Layer 3 of a small transformer language model trained on English Wikipedia (10 layers, counted from 0, width 128).
A neuron's activation on a vector x is SiLU(gate . x) times (in . x), where the dot is the dot product.
The model reads these tokens: " Final" " |" " Rank" " |" "\n" "|" " Opp"

The vector x that enters this layer's MLP at each token. A number n stands for (n - 128) times 0.026.
0 " Final": 131, 158, 104, 170, 132, 143, 108, 176, 208, 100, 170, 183, 111, 153, 110, 193, 138, 107, 159, 125, 186, 107, 148, 144, 164, 93, 110, 123, 157, 157, 152, 153, 54, 105, 80, 126, 87, 179, 123, 211, 132, 146, 107, 129, 86, 129, 135, 188, 58, 131, 165, 105, 80, 130, 123, 111, 59, 135, 153, 118, 104, 171, 141, 134, 106, 153, 134, 105, 44, 70, 98, 117, 174, 162, 95, 84, 186, 91, 143, 125, 120, 116, 170, 150, 88, 109, 110, 209, 80, 172, 105, 173, 157, 153, 127, 57, 149, 104, 167, 83, 103, 73, 125, 183, 100, 70, 115, 142, 77, 107, 63, 138, 153, 65, 95, 82, 155, 112, 171, 116, 137, 79, 121, 119, 107, 113, 177, 100
1 " |": 124, 95, 134, 152, 110, 155, 126, 142, 170, 77, 157, 194, 136, 172, 182, 158, 139, 101, 122, 111, 157, 110, 154, 88, 105, 121, 134, 151, 179, 122, 109, 128, 91, 108, 110, 118, 107, 211, 170, 146, 81, 169, 123, 130, 90, 139, 77, 160, 39, 157, 194, 130, 135, 168, 139, 143, 85, 149, 143, 120, 153, 173, 110, 166, 113, 117, 105, 136, 95, 86, 120, 105, 135, 150, 134, 66, 150, 160, 164, 64, 99, 89, 114, 167, 97, 104, 75, 124, 126, 140, 130, 168, 143, 160, 130, 39, 137, 109, 177, 51, 166, 153, 85, 177, 151, 120, 90, 170, 72, 151, 122, 127, 94, 89, 108, 84, 182, 143, 141, 145, 47, 94, 132, 196, 112, 119, 219, 200
2 " Rank": 133, 165, 105, 150, 121, 117, 117, 151, 166, 71, 138, 112, 106, 163, 148, 200, 163, 78, 149, 142, 140, 83, 209, 128, 142, 132, 78, 122, 151, 133, 138, 123, 48, 70, 80, 129, 111, 163, 133, 133, 171, 137, 176, 91, 84, 119, 147, 124, 72, 120, 182, 70, 123, 137, 105, 102, 112, 169, 203, 98, 131, 106, 89, 157, 127, 164, 108, 129, 81, 117, 79, 140, 178, 157, 115, 72, 149, 110, 168, 85, 111, 99, 168, 129, 63, 81, 186, 218, 115, 82, 55, 169, 155, 176, 158, 101, 130, 97, 138, 102, 109, 126, 132, 182, 128, 128, 79, 160, 99, 71, 147, 166, 116, 75, 57, 70, 148, 78, 124, 165, 125, 83, 123, 167, 110, 159, 153, 177
3 " |": 142, 112, 163, 137, 131, 119, 149, 177, 170, 142, 190, 163, 177, 113, 119, 137, 153, 134, 125, 96, 148, 153, 150, 101, 83, 82, 154, 176, 192, 108, 154, 176, 73, 139, 142, 125, 68, 200, 135, 134, 95, 127, 102, 134, 89, 138, 57, 131, 64, 140, 172, 180, 112, 183, 96, 152, 59, 136, 141, 87, 198, 134, 102, 158, 68, 100, 100, 130, 125, 96, 132, 81, 169, 168, 141, 107, 157, 168, 174, 108, 125, 81, 115, 146, 71, 89, 88, 145, 139, 155, 131, 104, 139, 172, 112, 84, 84, 163, 162, 77, 145, 162, 109, 184, 140, 160, 79, 136, 65, 173, 168, 118, 86, 79, 90, 119, 180, 167, 139, 105, 84, 69, 137, 216, 158, 121, 178, 187
4 "\n": 100, 84, 128, 152, 101, 133, 122, 162, 182, 92, 82, 144, 113, 158, 167, 164, 138, 67, 145, 119, 159, 165, 152, 106, 115, 147, 143, 135, 123, 102, 94, 173, 87, 100, 114, 116, 132, 223, 140, 68, 89, 117, 126, 84, 111, 204, 58, 129, 88, 152, 146, 120, 127, 183, 124, 174, 108, 200, 212, 188, 144, 134, 103, 175, 97, 112, 108, 194, 108, 96, 113, 119, 141, 134, 94, 116, 182, 133, 196, 81, 88, 122, 126, 141, 98, 133, 77, 143, 110, 119, 117, 214, 156, 137, 135, 87, 131, 104, 179, 94, 160, 129, 126, 169, 143, 131, 93, 145, 80, 168, 155, 118, 108, 39, 105, 96, 166, 189, 130, 137, 101, 97, 150, 152, 192, 155, 156, 216
5 "|": 105, 202, 125, 173, 123, 119, 139, 147, 101, 124, 138, 115, 172, 134, 171, 172, 143, 61, 217, 79, 133, 120, 162, 97, 109, 150, 149, 171, 133, 94, 139, 155, 110, 87, 135, 118, 184, 201, 176, 105, 83, 177, 159, 202, 134, 174, 30, 147, 98, 101, 180, 146, 98, 200, 142, 172, 99, 147, 189, 166, 142, 156, 146, 173, 96, 145, 145, 103, 141, 115, 92, 138, 120, 125, 132, 97, 123, 162, 160, 121, 120, 97, 159, 148, 71, 93, 105, 130, 132, 160, 105, 188, 144, 158, 95, 67, 167, 111, 143, 152, 204, 161, 163, 161, 160, 110, 29, 136, 113, 138, 99, 109, 106, 70, 116, 172, 172, 174, 120, 126, 103, 126, 117, 187, 133, 89, 155, 197
6 " Opp": 137, 158, 118, 139, 109, 115, 105, 167, 141, 124, 140, 134, 137, 82, 134, 212, 141, 67, 251, 119, 180, 143, 161, 124, 165, 166, 67, 132, 126, 107, 113, 125, 43, 71, 143, 129, 122, 174, 183, 142, 156, 123, 108, 130, 108, 82, 125, 149, 152, 116, 188, 120, 99, 157, 122, 137, 146, 184, 192, 159, 104, 104, 156, 155, 105, 162, 141, 171, 111, 112, 111, 132, 179, 87, 100, 70, 151, 128, 115, 120, 122, 116, 151, 100, 82, 85, 191, 172, 90, 69, 74, 158, 182, 144, 116, 60, 97, 102, 193, 67, 95, 106, 112, 173, 155, 123, 134, 169, 154, 89, 87, 162, 108, 91, 131, 158, 137, 77, 156, 167, 72, 112, 162, 175, 150, 123, 184, 191

Each question shows the input weights of one neuron of the MLP. A number n stands for (n - 128) times 0.0033.

n217 gate: 124, 127, 151, 130, 110, 146, 166, 152, 159, 140, 89, 110, 110, 116, 156, 115, 105, 157, 150, 81, 100, 99, 186, 134, 180, 81, 85, 151, 84, 149, 128, 169, 133, 146, 127, 99, 102, 105, 87, 91, 129, 122, 142, 118, 105, 141, 199, 130, 125, 78, 163, 78, 116, 102, 110, 150, 160, 147, 199, 109, 133, 121, 156, 181, 124, 73, 143, 134, 128, 134, 116, 119, 152, 128, 156, 169, 133, 77, 113, 110, 164, 140, 69, 123, 163, 180, 123, 131, 142, 144, 100, 122, 109, 116, 109, 131, 122, 83, 140, 143, 135, 130, 123, 120, 141, 138, 149, 96, 121, 179, 82, 122, 136, 118, 80, 140, 162, 149, 80, 159, 107, 147, 147, 108, 114, 134, 132, 184
n217 in: 126, 173, 173, 144, 117, 129, 111, 151, 96, 133, 103, 121, 120, 129, 107, 119, 127, 110, 131, 81, 155, 154, 105, 145, 141, 148, 117, 148, 178, 73, 128, 166, 100, 133, 123, 146, 107, 102, 154, 154, 154, 142, 131, 126, 160, 171, 167, 147, 185, 108, 90, 161, 98, 158, 133, 110, 114, 117, 131, 108, 147, 130, 147, 174, 140, 157, 105, 117, 117, 145, 153, 95, 122, 100, 74, 134, 100, 157, 208, 131, 90, 112, 86, 134, 139, 66, 94, 121, 86, 156, 174, 119, 131, 138, 104, 92, 134, 126, 104, 132, 143, 192, 139, 115, 204, 148, 123, 104, 121, 90, 98, 136, 114, 112, 179, 144, 123, 96, 171, 153, 125, 114, 117, 83, 134, 146, 104, 94
On which token does it fire most, and how strongly? 1 " |", at about 0.087

n27 gate: 128, 142, 116, 104, 116, 92, 176, 146, 82, 101, 87, 126, 173, 172, 88, 188, 144, 132, 187, 109, 127, 138, 134, 113, 158, 186, 104, 157, 115, 82, 158, 127, 171, 134, 150, 136, 106, 92, 123, 91, 109, 124, 162, 134, 161, 111, 84, 99, 126, 95, 129, 129, 150, 158, 60, 114, 113, 130, 126, 151, 144, 120, 133, 150, 116, 122, 139, 120, 111, 124, 93, 129, 136, 146, 117, 160, 102, 106, 87, 105, 90, 127, 176, 138, 135, 124, 138, 137, 66, 177, 126, 102, 113, 156, 83, 148, 130, 139, 149, 113, 160, 120, 121, 105, 87, 175, 157, 121, 158, 161, 86, 119, 181, 203, 152, 151, 136, 133, 148, 110, 113, 111, 136, 170, 86, 171, 159, 158
n27 in: 110, 145, 94, 169, 120, 133, 135, 80, 118, 138, 86, 124, 139, 105, 103, 144, 116, 122, 121, 110, 140, 87, 124, 147, 140, 108, 77, 147, 116, 147, 97, 183, 179, 151, 163, 152, 156, 141, 99, 71, 116, 120, 105, 134, 131, 142, 88, 130, 116, 148, 142, 159, 92, 120, 140, 141, 63, 85, 180, 97, 114, 89, 113, 127, 121, 133, 129, 110, 113, 114, 109, 120, 133, 135, 118, 119, 116, 127, 167, 110, 70, 98, 181, 123, 160, 129, 150, 146, 84, 169, 155, 129, 97, 138, 130, 141, 87, 117, 131, 119, 142, 120, 123, 127, 118, 119, 114, 99, 165, 168, 125, 133, 179, 146, 149, 153, 150, 110, 116, 158, 119, 70, 151, 141, 79, 154, 122, 95
On which token does it fire most? 5 "|"

n1 gate: 138, 135, 97, 116, 149, 123, 160, 145, 133, 123, 107, 67, 189, 137, 96, 142, 131, 144, 99, 152, 129, 134, 136, 182, 146, 73, 152, 182, 82, 121, 184, 101, 160, 90, 119, 119, 113, 131, 144, 179, 102, 155, 134, 116, 117, 93, 133, 93, 174, 106, 119, 79, 138, 142, 116, 219, 130, 155, 199, 89, 140, 183, 91, 140, 136, 83, 125, 118, 123, 157, 111, 139, 148, 129, 88, 169, 102, 176, 172, 156, 116, 145, 130, 128, 128, 117, 147, 93, 85, 165, 133, 118, 175, 157, 146, 145, 132, 170, 131, 83, 166, 145, 94, 104, 149, 117, 115, 145, 129, 107, 148, 82, 121, 128, 144, 125, 91, 118, 152, 76, 117, 183, 144, 131, 114, 151, 101, 109
n1 in: 138, 156, 145, 98, 124, 114, 129, 133, 91, 141, 155, 149, 179, 139, 80, 127, 93, 100, 139, 145, 162, 136, 49, 121, 99, 157, 118, 95, 77, 105, 122, 116, 114, 107, 146, 104, 101, 108, 99, 102, 162, 165, 172, 136, 161, 135, 104, 110, 118, 105, 111, 107, 143, 108, 137, 136, 104, 143, 145, 148, 124, 140, 130, 110, 168, 126, 112, 142, 82, 97, 160, 145, 149, 127, 139, 137, 113, 115, 108, 160, 94, 151, 130, 119, 136, 140, 132, 104, 113, 62, 134, 124, 102, 104, 138, 148, 124, 97, 188, 57, 117, 178, 153, 119, 95, 110, 134, 177, 158, 118, 159, 194, 125, 154, 89, 116, 111, 96, 107, 192, 132, 81, 150, 129, 119, 105, 94, 96
On which token does it fire most? 1 " |"

n168 gate: 140, 92, 135, 150, 104, 118, 161, 141, 78, 83, 124, 125, 79, 145, 147, 139, 102, 98, 116, 171, 147, 113, 103, 124, 158, 108, 186, 130, 112, 145, 120, 132, 172, 100, 95, 90, 153, 149, 109, 71, 95, 106, 165, 115, 100, 130, 125, 114, 79, 176, 160, 130, 117, 148, 97, 166, 111, 135, 187, 118, 87, 154, 160, 123, 149, 108, 135, 130, 103, 135, 101, 102, 55, 137, 105, 149, 65, 124, 89, 99, 130, 143, 135, 79, 119, 131, 98, 117, 154, 86, 144, 82, 142, 101, 114, 91, 188, 163, 123, 165, 153, 82, 134, 172, 131, 121, 91, 198, 130, 86, 183, 134, 132, 137, 154, 84, 115, 144, 73, 149, 94, 147, 104, 108, 98, 127, 101, 120
n168 in: 117, 147, 120, 95, 149, 168, 108, 93, 162, 183, 133, 142, 158, 122, 119, 123, 110, 132, 151, 128, 103, 184, 122, 142, 124, 149, 87, 163, 178, 160, 104, 130, 154, 143, 154, 116, 141, 108, 168, 166, 138, 103, 83, 126, 159, 104, 121, 118, 96, 94, 79, 147, 158, 203, 119, 106, 102, 175, 105, 108, 124, 113, 98, 160, 140, 121, 116, 176, 106, 129, 124, 102, 137, 120, 156, 81, 161, 110, 162, 121, 146, 153, 107, 134, 92, 97, 125, 130, 100, 63, 93, 177, 140, 118, 121, 140, 93, 116, 139, 126, 114, 110, 132, 141, 92, 125, 156, 118, 114, 171, 147, 147, 76, 152, 171, 121, 103, 138, 159, 120, 126, 60, 147, 147, 102, 131, 157, 125
Its two highest activations, in order, are on tokens 4 "\n", 1 " |"

n188 gate: 163, 141, 152, 108, 109, 80, 160, 115, 85, 158, 108, 109, 178, 123, 142, 114, 95, 164, 136, 169, 58, 104, 116, 119, 146, 118, 112, 90, 180, 128, 123, 152, 92, 144, 122, 132, 154, 175, 168, 142, 133, 123, 89, 126, 122, 130, 108, 118, 130, 61, 78, 138, 111, 112, 102, 120, 120, 133, 154, 103, 139, 61, 162, 105, 118, 98, 92, 140, 115, 153, 162, 113, 125, 193, 93, 116, 115, 78, 153, 129, 157, 162, 61, 85, 152, 95, 87, 157, 99, 146, 129, 145, 157, 154, 121, 116, 107, 104, 119, 144, 164, 145, 124, 81, 138, 147, 109, 109, 175, 132, 138, 131, 165, 120, 133, 55, 147, 127, 138, 173, 77, 164, 138, 138, 150, 116, 98, 151
n188 in: 157, 165, 127, 116, 134, 108, 134, 143, 120, 157, 158, 97, 124, 116, 159, 150, 164, 115, 76, 118, 98, 84, 90, 155, 109, 118, 120, 137, 158, 92, 125, 146, 95, 125, 113, 104, 104, 134, 111, 147, 166, 98, 162, 149, 173, 189, 100, 150, 162, 92, 127, 120, 167, 114, 84, 89, 76, 156, 153, 149, 134, 125, 161, 140, 121, 101, 157, 179, 134, 158, 148, 93, 171, 124, 69, 79, 102, 99, 149, 121, 165, 113, 128, 106, 142, 123, 134, 91, 191, 165, 154, 89, 106, 87, 110, 134, 149, 142, 100, 110, 119, 151, 117, 62, 145, 158, 162, 139, 122, 123, 152, 162, 133, 139, 111, 99, 127, 90, 182, 151, 75, 122, 108, 144, 166, 97, 132, 167
On which token does it fire most, and how strongly? 3 " |", at about 0.35

n286 gate: 145, 118, 139, 125, 142, 132, 168, 155, 112, 170, 134, 128, 117, 83, 142, 155, 158, 182, 98, 123, 134, 156, 72, 157, 111, 126, 97, 137, 155, 148, 156, 125, 58, 122, 156, 115, 107, 115, 153, 114, 149, 108, 143, 135, 160, 122, 97, 151, 99, 123, 115, 142, 140, 138, 134, 141, 180, 55, 132, 109, 91, 76, 172, 137, 128, 57, 110, 166, 138, 134, 118, 146, 156, 106, 134, 177, 149, 124, 115, 116, 143, 106, 115, 105, 137, 97, 93, 151, 88, 101, 126, 157, 158, 89, 145, 171, 144, 119, 117, 158, 176, 152, 144, 96, 145, 144, 135, 138, 145, 139, 134, 105, 104, 130, 145, 187, 99, 114, 113, 138, 110, 158, 130, 170, 161, 147, 94, 176
n286 in: 144, 153, 139, 101, 107, 178, 105, 146, 110, 89, 68, 106, 126, 146, 119, 89, 140, 117, 130, 97, 140, 114, 137, 97, 117, 114, 90, 159, 133, 184, 126, 83, 184, 124, 144, 130, 131, 186, 130, 86, 144, 84, 105, 134, 160, 138, 122, 111, 180, 136, 119, 136, 125, 162, 127, 96, 89, 90, 139, 80, 155, 116, 89, 124, 159, 184, 152, 168, 120, 135, 152, 95, 93, 121, 123, 157, 137, 136, 148, 156, 103, 78, 111, 104, 85, 135, 132, 121, 128, 188, 132, 127, 108, 111, 167, 122, 104, 114, 145, 105, 171, 154, 123, 103, 127, 192, 140, 118, 112, 122, 98, 166, 112, 110, 108, 156, 102, 133, 162, 155, 119, 139, 135, 129, 129, 129, 122, 76
On which token does it fire most? 0 " Final"

n58 gate: 131, 151, 156, 91, 85, 147, 79, 138, 141, 155, 134, 148, 120, 122, 147, 117, 94, 53, 152, 115, 140, 173, 127, 95, 67, 145, 112, 118, 113, 110, 140, 114, 128, 150, 164, 105, 143, 104, 112, 142, 112, 132, 138, 158, 66, 116, 90, 135, 178, 134, 110, 117, 169, 108, 144, 110, 160, 128, 137, 141, 112, 149, 126, 72, 125, 102, 114, 116, 160, 130, 122, 111, 133, 118, 164, 136, 158, 147, 123, 148, 137, 133, 137, 147, 170, 162, 142, 101, 125, 102, 104, 143, 151, 127, 133, 118, 94, 122, 144, 144, 84, 111, 182, 167, 148, 97, 114, 144, 138, 114, 154, 76, 143, 162, 115, 98, 153, 53, 120, 106, 90, 136, 140, 136, 134, 116, 160, 123
n58 in: 155, 133, 132, 118, 121, 66, 57, 138, 83, 130, 131, 159, 144, 94, 134, 110, 113, 79, 122, 137, 146, 107, 111, 125, 144, 172, 131, 103, 133, 127, 100, 113, 182, 129, 136, 125, 136, 116, 134, 158, 132, 157, 135, 143, 116, 115, 151, 171, 153, 141, 134, 138, 156, 112, 150, 127, 113, 113, 109, 123, 146, 154, 144, 87, 171, 115, 129, 135, 115, 131, 159, 146, 155, 101, 147, 61, 148, 132, 139, 145, 171, 155, 161, 163, 152, 73, 144, 195, 92, 102, 155, 100, 150, 104, 92, 116, 98, 123, 136, 123, 82, 125, 146, 164, 106, 146, 126, 139, 138, 143, 137, 139, 75, 135, 101, 129, 152, 96, 91, 110, 115, 120, 113, 154, 138, 171, 148, 111
On which token does it fire most, and how strongly? 6 " Opp", at about 1.4

n292 gate: 156, 153, 148, 160, 130, 94, 113, 159, 142, 160, 131, 138, 138, 128, 183, 98, 130, 144, 134, 94, 106, 129, 96, 126, 94, 107, 113, 130, 105, 120, 157, 155, 102, 149, 137, 102, 87, 136, 155, 131, 113, 131, 89, 186, 162, 138, 146, 137, 149, 87, 110, 137, 149, 114, 28, 132, 77, 102, 165, 108, 133, 96, 196, 124, 125, 124, 162, 116, 153, 116, 112, 71, 135, 118, 160, 139, 101, 125, 205, 71, 96, 195, 102, 129, 141, 88, 131, 117, 150, 171, 137, 125, 119, 106, 70, 131, 79, 110, 145, 155, 128, 135, 126, 124, 95, 73, 91, 96, 96, 133, 105, 120, 113, 146, 112, 136, 83, 120, 172, 110, 148, 120, 85, 82, 111, 153, 142, 115
n292 in: 117, 144, 115, 87, 141, 162, 130, 164, 151, 146, 151, 116, 144, 116, 122, 167, 86, 122, 124, 130, 127, 155, 140, 97, 133, 104, 97, 124, 98, 98, 144, 170, 154, 107, 125, 94, 143, 134, 151, 136, 136, 80, 69, 112, 111, 141, 140, 158, 128, 110, 198, 147, 136, 126, 130, 134, 129, 162, 142, 126, 124, 138, 129, 65, 123, 126, 106, 141, 148, 133, 123, 195, 120, 130, 112, 87, 124, 129, 120, 130, 115, 93, 119, 85, 167, 164, 119, 89, 89, 109, 141, 113, 145, 120, 123, 157, 135, 140, 146, 156, 119, 163, 91, 138, 164, 111, 178, 165, 187, 147, 141, 129, 142, 141, 124, 118, 118, 166, 80, 154, 93, 158, 91, 142, 179, 97, 114, 77
Its three highest activations, in order, are on tokens 2 " Rank", 1 " |", 4 "\n"